Layer 4 of a small transformer language model trained on English Wikipedia (8 layers, counted from 0, width 96). Numbers have three digits each and are written without spaces.
A neuron adds its activation times its output weights to the MLP's output. To switch it off is to set its activation to zero at one token and run the rest of the model.
A neuron's activation on a vector x is quick GELU(weights . x), where the dot is the dot product. Quick GELU of z is z times sigmoid(1.702 z).

Input weights of the MLP neurons that the questions are about. A number n stands for (n - 500) times 0.00095.
n121: 613604438491395505593326201467676723481373527710559538588540372609276326645358680504377674551491581581589459349255348621303477364400692733792577379598156490384741639450417159535476464632537419634670290447449441228628395342792504602417555673473427422382843505111728686335748495287412584505
n147: 323443693496537491595604540468622725526414570364273690769222523681672601469529340487650552491496366619310442420673509570402586689248707513670609407418500458599442361579263618599463552482554257284660540271419557139555651331783357577656661491400452566591564562575283440568124256647484893267
n183: 594277411249565504659372322547444346509478611738228333482575551409533635532640573606606728439465367661524557535515394466381204532362460472413333552489668289636500473511269517668401462672414372576375352330431419429434348566437392620432475678343353477569384377599419459489638489540403453552
n265: 809391329405417534663751299622345791633398533519486575693417455595446582439599200605576399413329575571185304586436145530360379387538518319594552515651542255688652373505280523620490425457330379774850367381340026669603533313370664223505635240350250505662329410538395436475549533234596651715
n305: 567589715630570367448569593634777124719139468566521744066437472624417603146602461224338345483700642450716467446573320677494494564776738294622468631384838404747948505500262402631662452581511686679443078365566376427578663389670388626587790216436398333517250570430489788221384105388283412295
n324: 749476841644662549466490741352322765451637547277237723462423865459772683368319649736649855630617472465542457585341528376405728315676515718243547590942189567927741404748523653717472647611668463562602718448500102684858543793439369696500435422353574466291774330580457556615593687660578560601
n378: 459318433409524203360470465661128459504456845659560564575601550624496694650475944224487321513427564431525491604692397417313597427535351400526410724549388364693488517285630546576738274664496538652368595253460327321356543427564266282338632514321311398652464496682517315406562339446579274482
n390: 491641635664665470233612335474123546630525539718485266510471422306205685337523526711703532126327307181529575550177402158385485569644590505588426170856323192495739491254276505529423681035262666544429396336332426505572455435458505413389545291387475468700577495281306583638531679675500607333
n492: 744687765628535731299642521720336566370426445548774549561430447382487638348532297619611419461713491436575457590566558635478409729777622611336664410653568455388371508521656484554478450517530609508296820466073564623473269747652332802418625482458585586438412534286671442298579274416586622442
n544: 573627551577490340541575570367335475494328387571524376535348554553628523234651392376392511493580266542775657573482377382507599517371457308493294585643276376500618420469526693449395551604415394537703528425493535446590545422515397348314652259486555366507450476667427442363322361467452208511
n579: 407179401678631568299700303697627112782272399591403589482263583364696373443617468612615623378531365231556768571266394542397409416282534469710403580277429318405445589324447381375477224655568408522356513317305451598611290517505434526381716187334602609528445682469629421312441522528565536280
n642: 754405422024557238785533280627308263488310458495561376457284337486529717486554411431410631413495809531500142357505406460355704821310432695481163971461670430534567414458612309454525523448708370398455343369257618340500672646679337546520572425603608540559402249633429783338695557534435670325
n657: 347313553686703510564764571567386635563721480674589720424568438457433490480467687727345717495625232817685540385330573171610474793250385500564317680336778327759349486659672371524827436375342201808548650491244221235510550598196475417511657221466495495536521220415230589490608169432596771342
n699: 508424480575535245433467701423410288475551582623401417847423361337274409467406711721512284403537478465606379346307435465622453595463588433582397271756417504606759353740567440661599295517619496476564708500232454660668554543509684496384610194488475469298247475329617743607585279193374577408
n701: 622507601440581304706649363582496438385492728431555240561368729496328481746304210539448233529528487653562436284673334657597386496688225348413646652660532307581447275500702619667541465392537465336336596325426360523434516463601693415649520597433627445376541289456476362665578640670405316597
n757: 661384413541431473794339504384611344392508500626526280595660625532354411403504484301586524519324382619456605470477695774472485455556722496419430579446481618534514364474275608482516703485462566310579582510672123255582391595417434544692390669511344452508631343241451473434700290566421538318

Output weights of the MLP neurons that the questions are about. A number n stands for (n - 500) times 0.0018.
n121: 749488492694268392713495467389666466530455545413278449500591757734606377569585371453754633486241444646482473585579458433586317479518353390668486643281458500450375738522504515581549491359690598572583445547302496648572723373333474281630528401515511249621536404525372612606511404529471328517
n147: 422482547442433446420563607317422542566497391503385434455412561601606657656470368599523457638461391729421367493463673556419446406612544267339404283500593534639555706584532646716322297269504503582401387480589560477349566384779403794496474367517500429644578437381346458538592314531651375341
n183: 216548544398456419325301534311618653351496396629445544553670390651444598671551281653518417442551355504605536638434500458364476489537644320533778536468555860540479630527619645500617708166398421566597590466664801525378482377540785523454507340389492504302530507698511373537463421575744507578
n265: 361333644504419775282762427642470546542238477576560691565500659534489638555232567361460369573377452436431696379600551661530398537624470341407621392399311372809591522551352323691524466598441533740680466511484414413515390504695535567369576235334480378459739463541515356322376462239417536572
n305: 417678913478312376275704628522418438466545534616344755678719390603395397341479561708432663157575580357617535382662290506413536522325478594710511576835873205270475821709459260686959585553775864548055235604764579463403548639259561056304421393410125534554674521582748765681604628682302252505
n324: 949265671454248455673832408254280184562752417645219587592495931515571509421603422581447602534479524733656463416580800397555824505424784566654647500440363430471488520458591479825674729598495315112537495737664218490674701809712428317596471392345160643490510657591804635515359536743282438390
n378: 570508671525430404693455471547550636511335608521500356372403504539421655392409516360418683448398444568503519651737390665426376345640596496730538389438579643493450660474637474572504262570774497618593500496662296462582455444451646578131448349850667293394400570543464581522514507226558659565
n390: 399408543516623687362640431504356380368414408755356430488541619245451682658602402581531426488411567763641555614528473290476523548585368423579512466604369440528398400454282418491179971300753605522311679310386880379512465586618311479212554307504500428643412484387366255456605520710614477320
n492: 488535672544426343715446548386579441301522470666633422449647591604322463443602520435434628399492511486525660570674476471482621652529339152379587611473220575472583554154684419580802448469749462484635496572428373514407447472408548444439604394578481209667521398468453626431540815399580568421
n544: 289302541504454542591708500247689512500707383593430315397460689604500372639481466659396623586533693723315175625354698496515525427625627379389594562467602624481460589632582333282659455626602549718731320535765544594538500458561353565430429443544270251309639682422316496496601528234531353585
n579: 138460655471456721500647760570641387392558424640354465558598273407471573768520478650313523465261397333563435492697441732339632804386528443424567517662372366492584452555789214319402690504462637572631594394547369465492646516655483183300527595521639411564492587268390508671638422721680277426
n642: 340601685418576534587673414370442456627247444619545521500475386607348551232560590229456504273813477574459680254611645559527464428395469613477639545342492246417349185500406583635293495383419448479315559384305296466603508470330626327413474413770307601618316410581449297465454382601617551294
n657: 320424496571608558655408537433394545387714588592585560507350306237411552381428386250753330429496371722664804496406603406584503580168686674522418453484450434471602383386496639601427433548396401528646693544373477290707375683590391492438504435387450581576423235471515587603592425445578417409
n699: 349300414601474781545404539523576634508689357256605521570507419450357583392290611538515552474540646593631855534625518241633475466227686496379530471455351416650380343437361649614492510467274548648268516677629400478732493601553543304659559737504472597640397361569655754415404488280639500361
n701: 431624321516400481556504406442516467598497784650413421325541534443667461350540638602433546506460407516574584606434681591481536277714484410575373520360547621348412617267409360672427525362540442584367352596641483657487509366463529566457577786461298557472427422392474497535382617365510620546
n757: 254651476367685374445486332710478574434473457572603610282650428578693465618709592560583529420453405538489596412533580715295542504406228542556471311447583406327171571469164481508374524288409504508394371451381500824359478441478558226601373610423535496674519790481401481338440420307572489414

Each question names a token from some text and the token that comes next. It shows the vector x that enters the MLP there. A number n stands for (n - 500) times 0.01.

Then comes g, the gradient of the next token's log-probability with respect to the MLP's output, scaled to length 1. A neuron's effect is roughly proportional to its activation times (output weights . g). A number n stands for (n - 500) times 0.00079.

"ide", then "mi"
x: 311612419538333466555356586398531409275492402475488508404561578348360562608694526593438484603626425628417503646579578430504480420544638399545302413681384513574437479517385353367361724384545392542225471696680501567563628367379445498540512562416466463479429652605608405534603547518583403391
g: 379850523489369526403452578321398564702400254504383473525399551615563589385698054464620561693409516636361513571367466497700320483451510506503433377280742553509610553390440634409433400601494557642611685478459767519585669464525596353526610344430495678630484523689419493562156392551395508256
Which two neurons, each switched off alone, lower its probability most, in order? n183, n305

" have", then " hyp"
x: 353481519459182524439601539502444475146399298494414615386515598384409469841658489517501436399556618574607551528522502517473481388335568330511476447517392488635378654551390314486294608441589396383381469720551526641597533548522384497321376368419424495466409675645555478509514618565599605412
g: 687324358385183389407535336458499258688717611602336485491506485630804408356425301682676473628533540308368405516449379541538754620509328533595509633496537426358584249400638665454503603520511501386354466545857329392607637578542494600649412639567365715622666485683525347481439495616392522445
Which neuron, switched off, raises the next token's probability most? n579

" year", then "."
x: 259512300504488447529546616459602506316512554458482645406691559417462464776676634524503440504556641556493444545473499530466480411495540463510480487692472424595226581610379300425209589527510351403457391495586624471527592268508353401357378420513454405458303600708471440495576577499482374508
g: 729669654461630516456545622400696590503581449702532671483531309445229551400484643468414540180522287382662441548543467585445407457494457434504518320572419397459568408517638817429658523401357551391378424591538313527416754388383230691804446304273545531462669330538430445713730638369489405566
Switching off which neuron hurts the next token most? n183

"ua", then "t"
x: 344626456671240498576476597368613471371378333482686634463674584381439344632406471675555542595622563710259495669436487549529374446460649498478392513666595372439500514598475420513366496446452385515561336362572605667498506417460398348350517443352553485607393497710466552494556628556647446516
g: 672528343385306619485324580770413750333697476259722755344598403301416524363304483595290271472585504314473561589566479585269452478510545490299706400241439334504577508682477555436354605574490619557340441471559422543444590551394613617541676368276539577278556389570706318483392532574406505369
Switching off which neuron hurts the next token most? n265

" taking", then " it"
x: 433457387606328615431619517497527386226532411444419540422599592326445382704702509558567509517596491681484392492490550461432588488377591325421487546602444522593353443659488315532307601272529419398385473638605559721568523457470417417365532352451374456395457721652532449570494608616558543417
g: 275422625595487667328423581587572485474438432380436619303472695416415289646391741278418368515368248443554258326500296782569361395595439501546334436602522295579630411842587572543583431512710501478456462369580503682569556374496312365684558379397452402624499488357487725627656327609324411655
Switching off which neuron hurts the next token most? n579

" pat", then "ient"
x: 117618503475238510503507423404481461345471280335555527438585618368448397803663440619498396475652536576377469605506482511429580425527608371393455562567515468453315473567559308352252531361537434598418492682526721532516519350467422404493549439567350385544525604751464448603523547536503472554
g: 782353800429376442353562418351626727487736393701488545400629570799768657651561351276626421403737570379491370480591329565530487735596167491490331713400341470521278491490531525408553477432533676321495324596588518527649451380434396555628514489421473304500448507489680439588515583482463358397
Switching off which neuron hurts the next token most? n701

" no", then " sign"
x: 321539345530292575401641633519446363172485465498504616416498651352412523617647514664488419490547577605430419607468581460624614395546532509490445506573432504577387578650517314635211659383524433473343534570532619537556539467446401553365448325381421473530417676550542546563467605564677575379
g: 487594331345521377616532396781483414438313583380719293724733517652584608731572381374522412674445271309465631538668572473620457236427693715610306339438708591436385371363471537599653661559547663270391563430276466587600494522513520557410564399541495510494524391210571639684441380499362594635
Which neuron, switched off, raises the next token's probability most? n492

" sought", then " treatment"
x: 430344318504404512450528420487489380257523391573492609400539591314526431670669595493606451620608537660492436518452544418417536427330543258639439503616460548563337505588540315442263633346605412359339470644490551515569638479471393505336441315454416471465450587685546542481643538615544548439
g: 663705515581561706361531603559705515556432504374531662618529371950626535478579188708706645575498670443457433675202505593654635497379304525353478747305562556538541407398613498519349532362328522598386519530470546389757492629598509311678639496402492450637596396373560425562544480785437517511
Which two neurons, each switched off alone, lower its probability most, in order? n579, n183

" hum", then "er"
x: 282704394451259593582467492349588427190592443466488664488532609348466460714630372536525416497597430617466517692457459406421596349434502470417404480632555451504398640420536366398320506314613400518375435710585730523598551341535382402496498404539378381564532601654514471600609591551510600533
g: 421431529366671730569362561431535468567542558562533299386282397298529301472565816555574429584315567601586589448364382478502390215481398494806624445412253574335462536396493436463532790458315270715598492416520527557299612617595491261627412398645405681293430540412412321557391438685662364643
Switching off which neuron hurts the next token most? n147

" the", then " spin"
x: 304443358504443463502653566465579365139548442513552516378490519356465409615744400645473493501528518610474499569506405416507562392467549396546520593618499461594281555567448342438296791293554416380355470640656648599501559361471381346474492341605450434563462621619601517545502528463592563395
g: 728520592411412218667466403580484542543609527637518731493426636373461636310509498588684186533475550435325563688385407513675486591476560529411738245646398457560332480332748348506526431188434399499419699488287605620579424332624650277429570495544555679533458646482350204575427388607349627569
Which neuron, switched off, raises the next token's probability most? n544

" conc", then "lu"
x: 358684470473169528469502628399547441354503253477419573304736581391506408650596506516499456629599589510351443727578564404419393414373484376592449366550512572571442471439610285458321492292514446515381577769537720574480606260510453553405503434501525397518487602476549444368543453511499559383
g: 638352329476495529438551701602764463434401429512454217309628481239539482645383626149543266538433421415674543649497469631718653302388520533455515458475621506489523533462485456274571435502283599671760734252641522222487542578481366583372417325456503641318558626495482407540448405475489271294
Which two neurons, each switched off alone, lower its probability most, in order? n305, n492

" the", then " same"
x: 249531375484464455443654533466576376112500474507561509391524522410446409655758392601504483500539515554531518567509476402504574422446478426557504588615488501541298563548491362443262809261577390421345428648672612615495534404462389335459494382631446461607476625659636505504473534458611528413
g: 480394698519432520522513486489617446377489494716538502485299422369499462485529274351420369515461400475606409500555481603753371148516306338391576597659587455609472543490472429436442380423667458489610527265464627434289349332311421454755324314358521352775667873444459421708711463425719601306
Which neuron, switched off, raises the next token's probability most? n147

"ap", then "ula"
x: 242699423571270418446444434330665423170560389433618626500422539418497443664623412636479470504647444677371465618529548448510452503318537447523375490614525333474433526589577232386409677556599459513364491602608501552642440325440394539485479505400400416427467641688394398499680583521698462463
g: 332331552445396512582728313451334521517386511580534547589478512722573483568666480648664601436528592296451605347543627315409674608420367448345427318324596611364661401543577417625575312363366628856410641630359634307638458388440428547655538565484644306650616467605493111479532465483677801593
Switching off which neuron hurts the next token most? n324

"its", then " for"
x: 347535438462199523529420463261527457149498460526529665385585546294475446660741660622488572510581505532379423599386491404453517469337626396344507483615413412527492467561464334482460753436542431315391385585605599606531473361451363438334497416347426477473384750633474432521677555511565527487
g: 453349403554528590532663271298728398407461556308672647551417402437459698578725527604472386562441508328357784473664482422380467527475395523766518556566450708628587603444450411695779345477642495327513622184323621416480562756544624631430761529367545351333707491528658568424640533550414339595
Switching off which neuron hurts the next token most? n183

"er", then "prise"
x: 256654335679453607560492711441469504218585435484629660494591516549530394836702433495566413598655559580362473457526443555430595403331616411499358556639507513493387617597462401287446580342533463366412598523445450577608601285506343447463478547405442443471404570711417408451570406553652455515
g: 293398185510446721321642560539581623642469328590510590286408424548633421801699534474509538562655507641311507601406606523582450218396677720333417513432572298615558346585539451425354339530494499527177629472484658432418490441633451644515511418230374568499381277645393554397646518673436299306
Switching off which neuron hurts the next token most? n147

" musical", then " hall"
x: 323562387488370485470462667514586394069411430448513512392528513390423473714625409600588455473577548532436380556524405421454583368455620463415386394548422547525445525509533319300257641309545444412286465630605610587591538463542308349442474428564319380519435657635504489552601657508463527503
g: 340362531596529658562536369375473502424382377287488727523866485479420593343440550692258656357328639507338620303368631342434551631137414478420508529391430623385441515566562536279678443498477476595459718318508664594401348263513429198481542442560450523722403360522497585586468767345596556521
Which neuron, switched off, raises the next token's probability most? n699

"Pl", then "ot"
x: 276632525551399473413573432531643440224610371311588438434592540427451464904676336585472451537668557663433503598573513423453461418433487347482397592678474522540277512449471384548310377444650462480222418735452506503587461453465517335371618369478474468591577604668454496474530593472551405527
g: 674536577401519651508472735618580626615661313433531490571437579570493371469715498394173572522554516564579282485381580572460677371585566445523432524330543626490309498570187677770210711395655664588451453398558442327427243501462598377508420693457411447696315507383348477522378389770492796521
Switching off which neuron hurts the next token most? n701

"ments", then " through"
x: 261536378561311497484461494437576481234519400540492663317559472380442408677686501532444463557658580491355500628497486538427487509393530437503438386759376563591480572637371296351337689355547386425235316614627427485450514417530406488393447465389466449465408688571521380527713570518537533486
g: 483545547462518348293493305360319215550481642317518361714269602512766445361556420320506612451550570774567445624788475442440693578423556345308540680749500619634462290487451421515392458591540574314615465464550442520577697556531500481312513434542499172561223319370554527341668587520484454279
Switching off which neuron hurts the next token most? n121

"U", then "si"
x: 221579266467448392426517508515509391289558405410562590358516508396451458855693425718440352521600496684469477691541547413525606432385489387575627524492551604533413601529547441554386549407512568406363641720718621496583553343522425364494507308448570478515494599606490465446502602455543370498
g: 338530358540302440673537447543524639525474379295539539450372611583408566677621333752354483516342564365383365737319353551365336560455622583549411665568407540607496703541460262700390311750525484579480414487699374685098585767579427389444435540450207526424288497667357556482520588600442386516
Which neuron, switched off, raises the next token's probability most? n544

" Men", then "don"
x: 155780445555341556462414482310511445268552455407425517308524514380367517668606513613534426429533513562379515577521575527382505352319593333510426496648422652586333641598521339292462626311478554563307461641578479609409586476494417330586478489450506429382433556613491364563592600460546499411
g: 559652598673492497541474304354403420399357488808498556789424739515490407393335464456502549607628532718632611548836600576608638549423629367643733469402554334371679487161665552572564547462360491582427479900464456397556653603621699493348685435385351591494529558553490514601562552290461356443
Which neuron, switched off, raises the next token's probability most? n324

".", then "\n\n"
x: 351329521437432464451673606487594423250508468440368626363641400418450510678638500543509456568634569708578461539588457462504608418392613316513528442646570390606474530555415295542324617395576619510162441714790584513499445315461463365378456399558431487487474631574491506510522518549476468449
g: 412505746418785336514617446462574478651334688672508477568595207575327462562492421611466479553406578587565504678546501251447376267625706483432367506549416247490599533665603427390564350632450596306298344449491514590564622648379407747355538332390567677342685343490636361668690598229432655600
Switching off which neuron hurts the next token most? n305

"zing", then " contribut"
x: 481405434545285530481482547486480455213519436620447570319633571307523415660689518599542510592484557595508523628478484476434554489446634502463501457665378655494479517565438312348367722258520392408314457768680478574573687420440399323430421398350384429484492643609532442503599494609551510501
g: 141547239329634519508425610814795565657670757571528510435454473462479587680522439654575428429365651323634671456564499739418435440678660628717570468576552496415608657588332503690453577356444454422390388357361634357432408717484538459473744428445589380728383400350588368530533384536308538418
Switching off which neuron hurts the next token most? n757

" he", then "aring"
x: 145497393508266612535527692497488416239472411468517647412564591330347413642652467573392463583554552608516512612489393507470593375428670400507476480512556452605273532479478513424254527280578511378337407723562583601530645381466453340447512350515542474475439558593507379410571684541557524471
g: 370522695668454432566678495491525591382399353411372527638266416710324579679451821518498492525535441463629488537484620497517407274232388346508489703465401647298383392517479597699503202209687264602383393403556569487644325531347584606509349583502469615461378298323630445232501721582543520430
Which neuron, switched off, raises the next token's probability most? n642

" organ", then "ic"
x: 302693421523286473469336516399606440085533367392577611384650488407392320738666523631576577460536460487404478560524530487431523444469649374485317435707424582576464510489573311467329537354535424428358421594702540489490551447488342391488501432525411427495413612607465356616546607566526644442
g: 364412790334427337488573626435640519663469333376488747453391435556592569692548198489609520697424423439605530520663414591474431464603584491300433638460527477687516522619617620672458299583450536929424508533409708344696301732799460525606635514428376348580503485630470584647247424439467542348
Which neuron, switched off, raises the next token's probability most? n147

"illa", then "ti"
x: 255624421544328451439342608561620493173563300471507705369601609385437473597702458575456549473550483736392458534440551432493523426409641377408298449621486466531431530566519098338413663406535501573312455493600623546505564503455350438485459536463514466578409551694445396498617561561507493457
g: 276348362298438583436592373418204755342458279482515553330315396607614622565343422427566329545386281415444629655393325305508460455424405673384529458397421298471586516381740552286529473560446617638745650435355590499414612752453470395621586270423316568480339444579542397623554438467669408223
Switching off which neuron hurts the next token most? n657

" imp", then "air"
x: 311762353481319533477459552387633497229565304525543473464536542284456368724765456598532441596630476481468512680604537431514497476418486522533366458709483592466340572587511356415278451284629414579423440703488525497489559349537497530568522342523352429543593555608532347482523588535596605533
g: 591483382336702595377432712359485431686541519402344569352388537584548433666299617560849501568528474493411481486610406479721385592474436390252787505477385498471484378613741507088504487214506376476681565493533386512784603609745679487653575568611508638454620403369451728518562514392472400397
Switching off which neuron hurts the next token most? n390

" his", then " role"
x: 277611331473391539432641618546589432150462466412479498479577598330432430615735420611508433524535573524433461579490569442503481507459585358545523467531476533592327520618505358432300684254521462388292341633645469517611550468513426351386463368566529383525399704625632479537464564555576479325
g: 480348346418747676506578494499784510294543597620585475318442623407583635718651368620825382410535360538567598531549429541402453359373478467328577654522536429405631540605470357432414495416612527300328783379247392404390313603229844487454700510577484536486517422440333387525803578586477446378
Switching off which neuron hurts the next token most? n390